Layer 5 of a small transformer language model trained on English Wikipedia (10 layers, counted from 0, width 96).
In attention head 2, each number of a token's query is one row of weights dot the token's vector x plus its bias. The head spreads its attention over the tokens so far by the softmax of query dot key.

Query weights of the head. A number n stands for n times 0.0012.
q0 (bias -0.982): 16 -44 143 -73 140 -24 -81 51 122 168 -156 -261 -43 361 -108 -63 1 -163 -56 -60 128 -122 -39 -43 205 -302 -44 338 -23 257 38 -190 30 -67 3 49 -183 -125 -137 174 122 147 42 68 202 115 121 413 -151 183 -104 -130 27 134 105 67 122 55 74 88 -42 139 -21 30 38 -31 81 -51 -144 36 178 -25 89 52 -19 -96 -213 -121 37 -121 -112 -18 44 76 33 223 71 -23 131 167 135 -181 89 109 -72 -45
q1 (bias 0.186): 289 -25 -75 146 155 187 160 -142 155 -41 118 63 -200 126 171 17 185 -108 34 -20 142 35 148 42 -179 -45 -131 -20 9 -87 -25 87 49 81 89 28 -17 -64 60 75 -96 115 -97 130 -244 -310 -47 -104 -73 129 124 -147 38 -15 213 -195 -1 -158 60 -70 -287 30 79 -90 -63 129 48 -15 -62 -59 6 -166 -173 -35 41 -140 -103 -70 -1 276 56 -52 74 -95 -147 59 42 103 -137 163 -209 -12 -119 -140 -13 135
q2 (bias -0.357): 40 132 -128 35 116 -78 298 219 -12 54 17 -44 -62 81 160 -127 81 -119 -106 54 51 107 136 12 -44 -339 161 13 -19 -33 209 -74 -26 22 29 70 80 79 61 87 65 12 -78 2 -22 -31 14 -39 -108 -86 -6 -69 -36 23 9 -140 190 -84 -7 -101 -137 -117 -156 -25 -9 241 52 -42 94 106 -76 -16 -253 -27 208 279 -26 -140 186 269 -1 214 -164 -17 -95 -73 -84 -7 -65 -49 -15 153 -102 -65 -37 -66
q3 (bias 1.184): -76 -51 2 -12 -29 1 -83 165 27 211 -103 223 -281 3 194 121 -107 -62 354 106 -106 -17 -59 45 284 324 108 -216 99 60 151 350 -10 21 189 -35 -140 151 57 -161 195 -172 141 -117 146 -67 -61 -132 -44 -445 6 35 40 29 82 -162 -12 82 27 -127 114 -81 199 77 40 -303 -60 146 104 -30 -158 162 -162 234 -19 64 250 104 -37 62 -30 12 146 -54 54 64 50 56 73 1 213 -8 62 -35 -130 29
q4 (bias -0.715): 35 -195 249 -132 38 -100 0 101 64 55 -137 -133 34 -85 -85 -193 23 96 201 180 -156 -24 126 180 55 195 126 189 -70 253 -64 -227 91 145 -138 -80 -88 17 -37 192 -275 -71 78 158 -7 -84 -55 69 -101 44 -33 -51 -195 28 64 -24 247 -182 97 147 -283 -2 107 -40 423 202 105 197 159 -20 93 119 -155 133 58 -246 -71 235 128 -115 -141 89 42 -21 310 -30 25 39 -77 -25 275 -105 159 -63 -26 157
q5 (bias -1.261): -22 184 35 82 -8 5 -63 -130 34 249 192 204 -48 73 181 -33 -5 -233 -25 141 48 8 413 -78 -86 -243 114 -3 -88 29 -119 -15 -112 -160 -125 -105 41 -223 100 -13 -396 -225 -55 63 -231 273 -80 -7 157 -12 19 90 98 64 130 -119 -92 186 -71 34 -156 44 -274 80 -48 243 -1 -204 30 -17 -42 -193 106 -244 35 152 -205 5 -236 -221 -120 118 -156 8 -223 -23 141 -85 272 -238 -177 199 -151 -71 -157 26
q6 (bias -1.024): 217 -257 48 -122 -80 -12 195 -38 -170 -31 -241 137 74 189 -107 175 -124 305 -207 16 220 45 -147 -180 -47 -312 -49 238 117 119 107 44 27 41 34 61 56 -249 34 74 -22 427 132 53 -70 -231 420 -28 -207 -162 -367 13 -152 40 35 -168 8 -32 80 -63 -52 12 -104 265 -251 -77 -12 -109 224 75 388 58 102 -203 29 -64 127 61 275 86 -35 126 -244 87 176 41 -249 10 155 307 5 100 12 8 136 -113
q7 (bias 1.036): 126 60 -168 -131 -153 -34 -175 3 116 197 -242 -51 150 -96 -30 -47 131 -31 48 -62 -153 -140 -254 -127 148 -190 -179 8 28 1 240 166 9 173 58 139 45 -145 112 92 -95 -68 255 142 -21 -2 25 -73 183 -110 -42 -87 -33 -264 101 77 -42 -67 344 -207 162 56 205 80 8 2 -191 41 170 -8 65 -87 -79 -171 161 32 -234 -157 -13 92 -28 92 -58 26 -187 -96 -115 -10 107 -238 145 -44 77 -33 -71 150
q8 (bias -0.415): 182 -13 -14 -84 -91 69 172 133 -83 -195 -71 -62 61 119 -207 142 -250 -224 -10 10 -30 -134 365 -211 133 170 -168 67 -170 -118 5 129 162 -231 89 -9 -31 -112 89 82 86 204 13 163 34 161 -69 79 -2 3 -143 -52 59 -7 -105 -97 109 -127 274 -210 94 -66 -30 65 -43 49 225 -64 -21 -125 160 -252 64 64 61 -88 -68 -94 305 -208 128 51 23 -7 214 -100 -47 -1 -16 -90 -107 280 -10 77 -113 10
q9 (bias 0.997): 15 176 -123 234 -64 -13 39 -16 103 159 156 251 142 120 137 18 -247 -147 -78 39 81 5 134 -60 194 -156 -40 27 -87 48 166 219 87 76 -36 10 -38 -157 80 -31 -102 26 160 27 31 1 -202 -187 -163 -178 12 -2 122 -89 269 1 -14 87 5 308 35 -123 -38 -96 -54 160 140 24 91 205 -23 -15 -299 -243 123 114 -67 125 -36 -61 98 0 -54 -134 -279 -65 120 89 -5 -23 33 28 70 81 -311 121
q10 (bias -1.223): 40 -143 -31 -209 -114 -111 142 -35 -116 -230 250 -181 -241 3 -51 95 75 46 -101 -71 39 43 7 173 32 177 47 199 107 -8 18 75 188 -127 135 60 -125 166 92 14 218 9 -10 149 247 206 138 63 -90 60 -177 176 -117 50 -9 91 129 44 4 212 -96 -129 -204 -270 64 -261 205 35 89 -84 102 -128 32 131 -24 -109 5 50 56 -148 -150 75 -88 -223 57 33 -32 -7 159 165 -176 85 -106 54 147 -141
q11 (bias -0.667): 33 -150 41 120 108 3 170 91 110 16 47 -6 100 -47 -19 -16 31 -28 -154 -22 -32 -50 -21 -43 -28 -264 -35 28 -164 179 -11 -77 -233 21 132 -4 -156 184 170 20 155 38 -90 -144 -149 214 253 247 -152 104 -231 25 22 33 43 -72 -212 82 98 29 67 140 67 98 174 265 323 -95 -34 -57 379 24 64 -25 -73 76 -126 -147 107 -66 -172 202 -87 -40 -159 -304 86 53 -60 49 -240 -54 -81 -5 -102 261
q12 (bias 0.842): -228 209 -147 68 -36 -45 -40 -46 169 415 5 28 180 53 -3 36 60 -33 -75 97 -96 60 -76 -4 76 -168 -9 153 -79 28 -127 -88 24 -138 70 15 -171 5 -186 -71 418 75 -55 18 99 -208 6 -165 -334 131 383 -63 56 122 163 90 126 76 24 -107 142 310 -45 -7 219 268 -160 -45 -110 130 -218 -93 -225 38 7 348 -87 -63 -1 -50 310 -45 166 -139 150 -69 -45 -40 -179 -165 150 -121 87 106 -42 64
q13 (bias -0.549): 243 -157 235 76 47 0 -29 -73 -247 46 2 -16 -41 9 -24 -38 -239 -113 -99 152 60 -32 -15 117 160 -191 -147 -32 -36 30 -63 132 103 27 -53 -15 -330 -174 -71 -34 -10 64 17 -270 38 -72 -71 153 -94 48 98 43 -141 -141 -43 -51 48 -33 13 30 -106 129 -138 93 37 100 -22 28 232 34 222 97 -100 -142 260 28 -30 35 93 59 -134 -63 150 28 106 76 291 -5 128 156 71 -59 -102 22 -1 24
q14 (bias -0.105): -21 40 -146 10 -7 -175 -24 81 131 37 47 212 71 117 210 -98 64 33 124 -88 15 -135 62 78 -190 107 61 -79 -80 -46 -2 -34 -172 40 -109 38 -10 -62 37 25 -70 -153 81 177 -105 125 26 -22 -12 -146 106 -29 -58 62 -28 113 -91 47 -187 -57 55 -208 61 -44 -55 59 9 153 -157 -193 -157 -93 45 -82 -136 -162 -87 -37 119 24 -29 107 -54 26 -68 27 194 -179 -35 -27 -80 28 -112 -101 -49 36
q15 (bias -2.083): -298 31 -55 -50 141 -176 269 -10 53 -80 -101 78 -93 10 -277 112 188 -63 -144 55 -40 -57 102 -252 -77 129 145 109 36 226 -51 -158 -108 88 -77 83 22 163 -115 238 -59 230 30 237 -32 -65 272 131 59 52 -307 10 -74 128 -124 -191 -112 6 83 87 -45 39 -91 15 -188 155 162 -63 154 77 157 -164 337 187 -95 -92 -173 69 115 -229 -139 108 -84 -87 124 -126 -207 -230 -28 49 -280 13 10 -130 11 126
q16 (bias -0.386): -201 -1 -38 -361 -447 87 31 -117 -165 -45 221 -28 92 -185 164 374 -70 -69 -101 35 -140 -271 93 -114 144 148 -68 -27 166 143 -128 179 71 75 102 54 -151 -11 121 -253 -1 195 299 -7 52 -102 163 -36 -48 -46 -28 104 189 199 193 -116 -349 -227 -84 -66 -88 139 97 147 36 -271 224 -153 206 -45 -44 160 -5 204 111 166 180 36 51 -11 158 58 9 -34 60 212 70 65 123 -25 101 -347 -158 92 262 56
q17 (bias -0.819): -75 -167 72 73 8 11 13 -127 189 -77 40 -234 -286 266 -254 5 187 -67 -282 172 117 92 63 168 14 -89 67 -13 -56 57 17 22 -34 49 99 -106 -33 200 -109 21 -102 -169 -22 -150 96 124 -193 40 263 88 -312 136 59 -85 -193 16 -9 101 -78 -25 45 92 26 65 122 98 94 -13 -132 33 128 76 -98 16 123 -84 -212 113 -109 20 -198 221 145 -66 13 30 -32 25 -5 142 -160 103 213 -142 -21 -190
q18 (bias -0.476): 79 -328 37 -232 14 -146 88 12 132 225 155 86 110 61 -11 159 113 -116 -165 170 -116 -160 154 21 2 -309 74 43 5 -21 79 47 -69 -76 33 83 66 -51 301 -85 94 164 12 -86 -42 -149 -35 -192 32 78 -292 -3 10 -25 36 -158 25 -135 6 -119 -83 -143 -180 14 -32 182 168 -84 13 16 184 102 -8 0 -55 145 -92 -51 197 -20 -128 248 47 154 -96 21 -85 -99 -62 -70 -249 140 -43 -80 -25 84
q19 (bias 0.690): -80 -55 -236 105 0 -167 -54 5 128 -25 -226 174 -158 -21 -33 92 -107 134 -54 142 -33 -92 11 18 -123 -13 -30 -53 95 18 36 -134 -44 65 -154 76 201 -95 128 -51 -103 15 57 -10 235 196 -349 -38 -41 -231 165 -71 180 -13 54 356 -92 66 3 62 29 -31 417 -84 88 48 205 134 -311 -94 -166 180 39 64 147 -104 -88 85 70 12 142 -260 257 90 -39 -138 130 89 -220 -239 69 -6 117 63 -56 -102
q20 (bias -0.639): 94 48 50 -24 147 22 213 -55 -199 47 1 -37 -38 -150 -42 338 -45 112 -50 -43 -48 173 163 -41 -6 46 -147 130 -18 122 21 6 9 138 47 50 170 -82 104 61 13 270 48 60 -151 -92 172 -158 -255 -20 -79 -37 -3 -6 55 29 -162 151 251 -92 3 44 -154 228 120 -152 30 -103 21 -23 2 89 120 56 261 -250 -85 71 143 -187 24 -5 -91 -170 69 -85 -87 66 -168 -83 -136 -6 -41 -94 -52 123
q21 (bias -0.451): -80 -48 201 -54 -117 -99 106 -53 -371 36 -192 -333 -172 358 -239 -131 -55 88 -30 -144 -99 -19 42 8 -101 -169 187 -4 -127 -69 -44 -97 -29 -43 23 110 -158 46 42 135 43 35 119 -125 -165 -56 -67 98 12 -14 33 -5 -225 104 37 -7 32 -26 37 139 -184 97 -261 66 38 50 -41 -3 49 213 33 -228 227 -24 161 -1 -37 -116 -62 -84 -28 82 205 -31 99 48 53 -20 -75 -11 -193 55 -421 -2 61 -157
q22 (bias 0.125): -6 -33 83 114 -212 84 -172 23 22 -135 15 52 215 80 98 106 -131 235 58 -17 -143 -260 37 -223 -63 227 22 -117 12 47 1 48 -26 -101 -117 53 15 -109 -54 -37 20 66 104 -14 135 -22 160 -71 -34 105 137 138 -21 99 -37 101 87 -97 -171 -18 -6 -90 -57 27 223 40 93 286 148 64 65 -152 170 60 -128 69 77 -73 68 -125 -102 -131 -84 85 89 -29 246 57 11 56 37 95 -292 300 18 -77
q23 (bias -0.013): -83 65 87 83 50 -15 -1 111 142 -110 -38 123 -110 -18 -97 24 -58 -133 -47 -266 -16 -36 140 111 -37 234 -37 -14 -306 -199 154 158 43 -90 314 -69 -25 118 76 -84 -92 22 251 -116 -56 -111 11 49 116 -133 -158 -110 36 -55 -6 -181 -160 -77 -61 116 21 -154 -147 -190 -39 51 -56 167 195 -38 165 40 -55 189 -115 -101 -49 125 -231 -154 -138 169 44 -225 -95 -50 84 154 -91 199 -265 -10 71 161 -319 78
q24 (bias -0.111): 9 -31 23 -5 125 174 -77 36 -177 -34 55 91 356 103 -312 -67 -77 -62 -132 56 -54 82 -59 -161 81 -74 11 61 69 -92 273 -96 204 -207 123 -139 117 147 -34 185 155 134 -72 -123 -35 32 130 -25 128 12 -51 52 -38 -98 -196 94 -100 67 93 -44 83 -50 -62 44 -276 43 -56 45 -81 184 228 115 276 47 60 126 -195 -122 83 1 -47 -54 88 34 172 -165 -30 175 -265 -90 24 -103 -12 43 121 -95
q25 (bias -0.034): -62 -14 -42 -86 -16 -168 33 -61 -70 -147 9 262 -120 -29 86 41 -1 87 233 -167 92 -170 98 21 -106 -235 17 -220 -327 45 -2 -136 -113 -16 85 29 182 80 -48 -69 9 46 -86 -119 -127 192 17 21 86 -273 -91 44 41 46 -148 -9 -89 102 229 -16 -26 68 79 68 27 -149 148 -37 34 -134 -128 -161 -148 94 -18 88 -228 -133 224 50 -47 90 410 -116 29 69 160 -32 -27 43 -101 49 -193 94 -100 238
q26 (bias -0.027): -13 142 22 -243 -126 23 166 -262 -106 139 144 -88 157 -32 75 -17 230 -32 -196 68 -129 226 -80 -252 -22 -312 -103 -9 44 -155 191 -128 -39 251 -173 -38 -241 77 -63 280 -225 25 10 234 -22 -2 71 -105 -58 151 -122 -39 -40 32 -140 210 68 -6 -96 231 -171 244 -324 -250 18 -57 165 84 -218 -144 -60 -134 -75 90 -33 -34 -239 -201 198 -58 -79 68 -68 -188 269 167 281 -6 195 -52 -95 17 -38 19 -104 126
q27 (bias -0.014): 19 -191 -280 65 -92 48 -265 189 179 -69 151 17 -138 -67 167 182 -83 -22 45 -212 -94 100 -149 -168 36 190 -122 -265 23 -251 -324 109 212 -134 -269 262 187 -33 6 -142 -13 -231 131 21 82 6 -25 -181 -79 157 129 74 76 73 61 -3 61 189 -83 -19 23 73 248 57 60 45 -136 -140 -65 -10 -253 -94 -289 153 9 -31 81 -2 -18 217 60 -228 18 57 1 21 -14 215 -128 102 244 148 -94 138 -19 -78
q28 (bias -0.021): -116 -171 -49 127 -19 58 18 -46 60 161 -46 71 5 -300 -44 -97 -7 8 146 -104 18 42 37 209 100 -25 -21 -165 44 -78 -45 57 -82 -228 137 66 12 133 73 28 -162 -103 -7 -99 -71 -225 -91 -86 -282 31 230 -170 42 -176 -102 -24 52 222 133 275 57 65 54 92 86 189 -29 -62 145 23 29 56 -156 32 130 -37 43 20 26 196 240 -27 -87 -119 -11 5 -178 -3 54 67 -42 100 56 -39 -76 37
q29 (bias 0.092): 83 -114 94 54 -51 19 44 -295 19 156 -6 75 35 32 65 102 -24 -91 61 104 -104 60 -90 141 47 -143 134 -123 -19 151 -25 -144 -85 -43 -31 70 59 74 255 71 -203 -35 -26 -259 -27 -111 -17 -12 -43 113 -210 -16 150 -161 156 -10 27 8 -74 134 150 -40 -248 -4 252 97 38 -53 -14 24 60 147 132 -229 60 -284 9 18 41 -183 47 151 13 -52 176 35 -223 99 98 -136 4 394 44 83 81 -200
q30 (bias 0.215): 258 95 91 -37 107 50 -149 41 -134 201 113 -118 29 -21 172 120 -141 124 127 -157 -165 4 -97 168 178 134 215 37 132 119 23 -195 186 25 163 -86 22 -23 -181 -111 51 -63 123 -298 -4 100 116 -3 26 -43 4 78 163 171 461 3 203 75 -134 -54 16 -54 159 151 134 -74 -136 -7 53 58 -85 23 -60 130 108 24 9 84 -43 -165 -27 220 -37 111 -67 -260 -27 -164 -57 13 336 -165 245 16 -33 -53
q31 (bias 0.177): 25 -116 55 100 66 180 -9 -198 44 101 78 245 -15 -67 334 211 -110 60 324 -138 -75 -96 5 103 281 158 -232 46 -174 -58 -63 262 4 -248 -5 56 -78 320 190 61 265 122 -36 39 197 -98 228 -327 -191 -134 252 -8 -66 -80 74 187 -61 184 -187 -63 -39 -304 -167 78 -109 35 160 -54 231 186 -260 96 39 -137 140 107 131 192 -98 271 -357 -155 303 -75 -89 214 -43 210 25 -44 161 -102 -247 63 104 92

Each question shows a short text with each token's key, already scaled and adjusted for position as the last token sees it. A number n stands for n times 0.0024.

Then comes the last token's vector x. A number n stands for n times 0.004.

0 "and": 91 13 40 71 -117 28 -34 76 83 85 -71 125 74 -141 -152 -247 -101 -152 166 163 -252 225 -304 -132 128 -75 13 99 0 -108 -36 -11
1 "ing": 11 52 51 103 4 -22 11 70 63 79 -108 20 86 -118 -92 -263 -125 -192 79 241 -182 220 -273 -115 111 -91 15 81 -42 -128 -47 -81
2 " Ind": -26 75 -14 180 -227 -56 -86 151 49 92 -256 -13 45 -88 -223 -225 -261 -49 174 161 -236 197 -232 -151 202 -62 140 15 -54 -74 -24 -28
3 "iv": -130 30 -84 114 -100 -95 -107 111 -143 181 -113 31 -32 -145 -160 -209 -144 -19 158 177 -222 81 -172 -189 140 13 219 123 -9 -70 -32 37
4 "id": -42 -109 -71 73 -62 -108 -98 76 -11 135 -138 -8 24 -169 -135 -280 -134 -32 32 127 -98 211 -180 -212 163 -21 135 74 35 -118 24 68
x: 90 52 164 91 -132 -1 -116 103 256 52 -62 132 -69 120 149 -13 124 -73 -23 -114 16 0 9 121 -60 -153 73 83 16 -76 -169 -124 38 58 -21 -2 -13 -162 39 5 -38 -78 89 -138 -110 -65 110 -182 -41 -14 27 -66 67 69 -143 -30 -101 206 132 -89 -33 95 -115 -196 -136 -24 -139 169 -7 15 -109 -142 243 -177 72 -71 -55 -2 -226 168 -2 -184 162 24 211 50 122 -118 108 -114 190 -29 130 -71 118 160
To which token does the last token give the most attention? 2 " Ind"

0 " and": 14 34 155 0 -53 -29 61 177 3 79 -226 91 42 -189 -288 -225 -281 -273 111 227 -160 237 -129 -158 169 -68 3 13 -10 -106 -45 -150
1 " 198": 35 94 136 66 -239 38 -77 193 14 269 -266 97 54 -196 -441 -128 -252 -100 288 157 -258 249 -111 -138 115 -101 103 81 124 7 74 -136
2 "9)": -97 -11 127 135 14 -12 16 245 12 149 -260 91 -65 -89 -272 -394 -170 -69 201 253 -302 284 -140 -224 162 -49 -60 -34 5 -10 -49 -161
3 " for": -99 -33 -49 147 -36 -107 -23 173 -8 130 -218 29 98 -167 -305 -274 -260 -177 163 162 -248 298 -125 -243 193 -11 21 27 -30 -91 3 -161
4 " var": -144 -34 -121 95 -124 -226 -103 65 -77 152 -232 -11 179 -309 -237 -220 -185 -104 102 26 -196 198 -119 -201 172 -10 169 -13 -48 15 12 -70
x: -3 61 55 -145 -1 -69 -153 154 -217 -143 16 89 131 -295 115 -97 -250 -68 26 -104 123 138 -41 162 102 48 -41 77 34 230 94 -141 40 -5 0 -48 46 -133 -6 227 -180 -44 -67 -1 -43 15 -49 -151 68 -70 30 -70 -79 93 -185 -100 -22 -1 220 105 -59 95 75 142 -47 74 -175 162 -103 -59 -110 48 130 -123 -57 98 -98 196 -54 -99 290 -221 -48 57 115 -118 116 -26 5 -84 -46 -61 -44 56 -106 43
Which token does the last token look at most, and with what share of its attention? 3 " for", with about 40%

0 "ad": 132 26 108 107 -80 45 25 112 44 134 -79 83 44 -61 -138 -225 -185 -42 26 193 -161 188 -300 -65 193 -27 104 102 -80 -65 -83 0
1 " of": 11 47 80 63 -41 -19 26 185 -19 66 -124 44 94 -105 -266 -276 -257 -240 66 226 -232 249 -146 -177 188 -21 -15 45 -40 -115 5 -181
2 " Gr": -65 125 -27 178 -178 -67 -55 164 31 104 -300 15 111 -187 -264 -289 -235 -6 153 138 -275 194 -218 -92 118 -8 64 74 53 -18 -76 -74
3 "ass": -42 -9 -90 93 -100 -58 -12 -46 33 127 -208 62 47 -191 -146 -345 -115 -102 111 112 -273 186 -146 -128 131 -59 19 141 42 -88 22 -60
4 "h": -83 -41 -183 27 -82 -50 -104 168 -51 62 -202 49 5 -129 -150 -266 -168 -95 184 208 -197 148 -335 -154 78 -32 43 57 19 -164 -12 -54
x: 44 181 -113 217 -12 -16 -118 -118 61 -5 -51 -18 -32 80 49 -34 40 106 -47 12 -132 -88 -159 -167 148 162 47 -187 -114 -101 22 257 -14 -123 -62 110 -56 108 141 -171 115 60 28 54 -2 72 -5 -67 -26 11 30 -65 -238 -8 75 2 139 -10 23 150 231 107 210 83 -110 74 -138 208 -95 -46 42 -192 -60 -111 45 -7 101 -136 -78 152 -22 -69 -195 -37 40 39 184 150 -144 141 43 13 -140 -23 102 -207
Which token does the last token look at most, and with what share of its attention? 2 " Gr", with about 70%

0 " Cl": 143 -4 155 130 -165 104 16 149 -25 135 -284 13 21 -168 -223 -243 -217 -78 127 117 -300 193 -210 -122 172 -42 99 85 32 -86 -14 -74
1 "ub": 39 113 30 156 -65 4 -8 34 -25 112 -185 69 37 -169 -167 -328 -124 -107 149 113 -289 152 -246 -110 144 -2 47 101 -12 -122 -19 -2
2 " and": -57 9 37 137 -28 -59 0 163 -1 89 -233 89 55 -174 -251 -240 -267 -259 111 211 -204 239 -125 -133 187 -78 6 21 -53 -117 -49 -151
3 " six": -121 7 -32 92 -198 -83 -165 55 -94 154 -190 44 148 -174 -339 -225 -150 -219 286 141 -170 302 -148 -198 247 -159 -13 -43 5 -39 33 -73
4 " a": -24 -59 -52 48 -120 -113 -121 145 -193 223 -169 -97 30 -98 -405 -194 -159 -265 158 200 -241 248 -136 -189 176 -81 -69 12 -1 -96 -93 -95
x: -50 91 116 -77 45 49 18 -41 -116 156 -39 186 -33 -64 74 -217 -38 -58 5 19 -36 195 -147 -194 -47 -32 -77 -64 242 138 88 -16 -56 -35 -7 -103 161 -148 47 -129 -114 66 -68 98 65 -80 -125 173 -118 84 252 -60 23 -115 128 18 94 125 -9 -96 206 217 -97 51 113 218 295 -31 -19 1 -4 185 -167 149 -10 32 -44 4 -88 -20 -159 65 -45 175 -112 -121 48 100 106 153 26 -110 -37 -53 164 -104
Which token does the last token look at most, and with what share of its attention? 4 " a", with about 40%

0 "als": 106 2 163 43 -61 -17 64 161 -11 176 -111 30 64 -64 -137 -289 -198 -74 129 134 -135 146 -233 -218 128 -56 49 63 -98 -79 -114 -92
1 " con": 75 2 170 89 -233 6 7 234 -214 126 -272 -59 62 -160 -194 -152 -200 -158 147 157 -184 263 -176 -131 162 112 108 -36 -63 -78 15 -109
2 "ced": 25 70 9 200 -188 -41 27 156 -197 85 -96 112 -1 -140 -245 -227 -227 -84 147 92 -251 168 -89 -271 296 22 133 83 -9 -171 86 -230
3 "ing": -85 -17 -2 127 -57 -31 6 81 66 88 -126 -15 79 -160 -180 -275 -180 -228 52 194 -235 233 -203 -235 91 -103 28 72 9 -89 -5 -138
4 " 30": -3 -194 -46 105 -131 -167 -211 90 20 199 -246 94 78 -138 -352 -227 -188 -88 190 145 -234 279 -174 -176 221 -179 13 -10 107 -69 106 -118
x: -51 -37 59 82 40 -26 122 -163 82 43 -12 205 272 41 -29 -25 54 94 -44 -54 76 135 -23 -5 105 -55 -82 -334 111 -41 -10 -99 -59 17 -108 113 103 -114 73 -111 -97 145 -162 -80 -16 -46 -109 9 62 22 -141 35 -37 -45 96 -62 126 -70 13 -68 38 68 -80 8 -44 188 10 -84 -347 -93 -210 78 -387 -270 -44 -41 118 -13 -6 36 141 45 19 -25 -24 85 -15 -46 60 -46 14 -53 58 116 80 91
To which token does the last token give the most attention? 1 " con"

0 "ed": 42 43 64 25 -49 45 31 29 85 53 -143 92 69 -228 -131 -296 -131 -149 110 201 -259 241 -221 -175 115 -71 90 60 45 -153 -16 -110
1 " and": -23 25 122 65 -44 -37 29 183 -7 75 -234 73 47 -186 -269 -225 -260 -272 95 245 -167 239 -146 -179 167 -68 5 -5 -22 -110 -37 -160
2 " k": 45 21 19 201 -153 -74 -61 140 3 235 -245 -168 -1 -119 -178 -224 -149 -238 209 82 -193 211 -143 -89 163 -18 131 27 11 -100 -41 -55
3 "ept": -33 -56 -41 179 -83 -130 -11 50 -64 86 -170 -68 62 -110 -116 -201 -94 -130 157 169 -218 138 -108 -176 218 -53 128 2 15 -108 -23 -69
4 " in": -31 -59 -65 147 -100 -157 -93 181 -154 101 -169 -38 135 -91 -266 -215 -246 -239 136 112 -223 283 -125 -290 208 -41 -20 11 -16 -127 -16 -238
x: -74 -125 28 -5 -52 20 -182 21 -94 32 -12 -72 -38 64 18 -6 -74 101 -41 98 -52 -3 30 -29 117 -394 -154 -124 132 -42 -105 -211 -152 -34 -130 23 45 -108 37 32 -49 -10 -92 -98 94 -14 -252 116 -119 -61 21 -103 91 6 221 -73 108 -147 48 -117 115 112 -70 39 164 49 92 146 -46 -41 91 3 67 70 -72 -31 76 116 60 -142 -62 -87 -1 101 -32 -211 60 13 73 109 51 -29 191 67 -133 160
To which token does the last token give the most attention? 4 " in"

0 "ch": 87 -31 110 130 -116 7 1 100 -24 131 -133 -51 51 -30 -87 -215 -178 -41 165 192 -241 181 -294 -135 226 -18 22 -8 -10 -134 -28 -83
1 "-": 50 30 65 168 -90 -96 -4 149 11 8 -261 73 150 -75 -81 -215 -205 -138 172 120 -316 87 -276 -146 119 -68 -29 -21 -15 -139 -108 -139
2 "en": -103 107 -56 8 -177 36 -95 -21 56 81 -128 -110 121 -192 -220 -285 -70 -145 229 146 -185 175 -165 -87 151 -23 39 -4 -38 -60 -74 -26
3 "em": -39 42 -94 102 -76 -29 16 67 -11 135 -180 -11 13 -141 -216 -272 -137 -186 194 220 -161 222 -153 -136 62 -124 84 132 -18 -100 11 22
4 "y": -28 -79 -105 62 -27 -64 -65 61 -7 69 -146 -23 44 -67 -112 -246 -123 -96 105 235 -273 113 -322 -214 152 -77 -72 52 -12 -102 -143 -76
x: 62 205 60 -15 -335 59 -118 -41 82 114 -27 111 121 197 -100 6 -29 8 -36 -81 -46 3 -42 -35 28 20 -33 45 -121 -96 222 221 -153 29 -15 151 154 30 147 -115 171 -120 90 93 96 40 -77 84 -111 -39 173 -159 49 -144 142 121 7 30 33 63 104 114 -99 143 -159 34 -351 -34 -27 -24 37 -149 -63 -127 93 -62 117 -41 38 172 -79 135 -11 -70 -246 -2 91 -231 3 -69 46 -70 49 -67 1 -64
To which token does the last token give the most attention? 1 "-"

0 " (19": 114 -14 176 -20 -225 35 42 144 132 236 -303 7 27 -226 -365 -185 -210 -143 196 164 -371 223 -85 -169 128 -79 166 51 26 -30 155 -38
1 "8": -27 98 122 74 -235 33 -105 142 39 239 -299 113 30 -289 -348 -204 -189 -26 255 157 -321 228 -108 -136 109 -72 106 85 100 -7 133 -75
2 "1,": -111 24 116 152 -127 -49 -47 238 -36 129 -239 157 29 -124 -291 -243 -222 -142 255 223 -311 285 -96 -266 125 -116 138 19 30 -16 -62 -201
3 " 198": -114 -39 14 152 -198 -119 -131 145 -17 313 -286 63 69 -202 -448 -167 -224 -76 281 173 -280 234 -134 -192 141 -122 110 31 108 50 66 -137
4 "5,": 54 -95 -76 161 -27 -116 -140 206 -38 145 -259 99 38 -92 -297 -251 -184 -152 229 227 -277 264 -89 -259 133 -65 128 -27 31 12 -81 -205
x: 232 -88 64 -27 90 53 50 -81 33 -124 -171 -17 191 10 66 84 -35 122 121 -180 65 -33 80 33 -26 -285 -202 56 223 -138 215 -84 -183 -166 -89 -35 35 -133 19 -20 -55 111 104 36 -1 6 219 -2 -14 -46 -5 -9 135 -92 104 94 45 -100 97 -180 67 -31 -59 81 -89 92 210 -82 -10 42 72 28 73 -72 32 56 61 110 -186 139 14 60 100 -39 -130 177 22 -75 -88 -39 164 47 183 57 1 -105
To which token does the last token give the most attention? 0 " (19"

0 "ual": 127 -12 90 41 -156 -11 -25 214 -27 187 -115 10 46 -79 -165 -218 -165 -49 52 109 -166 209 -174 -180 155 -80 32 138 -90 -112 -71 44
1 " A": 25 107 67 77 -188 36 -22 233 -83 181 -195 45 74 -112 -331 -232 -243 -59 168 220 -255 226 -222 -90 174 -54 1 44 -35 -81 -61 -82
2 "ch": 1 124 -72 201 -153 -10 -48 154 -75 153 -150 -15 41 -90 -209 -249 -243 -65 275 152 -338 255 -202 -100 249 -55 141 90 -8 -154 8 -75
3 "ie": -121 44 -75 133 -69 -82 -54 5 -93 124 -141 39 63 -137 -175 -262 -189 -196 142 119 -274 126 -294 -90 171 -102 -30 63 -23 -67 -2 -64
4 "v": -106 -108 -122 42 -56 -89 -41 114 -3 127 -160 17 103 -120 -138 -243 -231 -9 90 215 -231 104 -341 -109 218 -52 71 80 -11 -103 -16 -76
x: 70 124 -97 -269 42 1 -174 -70 -81 131 -151 169 -45 207 222 -28 91 -33 -24 -148 -225 -79 -11 40 -67 55 -84 -78 -55 -49 -93 -69 -155 114 20 -52 -12 -175 99 -46 50 -12 47 -65 110 -9 61 -369 -213 -13 256 -265 73 -50 -22 23 -6 26 87 24 46 209 -103 44 -109 -166 -237 -214 -76 -19 -113 12 21 7 20 -126 -77 39 -54 96 120 14 -22 -5 -120 75 92 -11 171 -178 -106 88 -86 -46 -75 -42
Which token does the last token look at most, and with what share of its attention? 2 "ch", with about 30%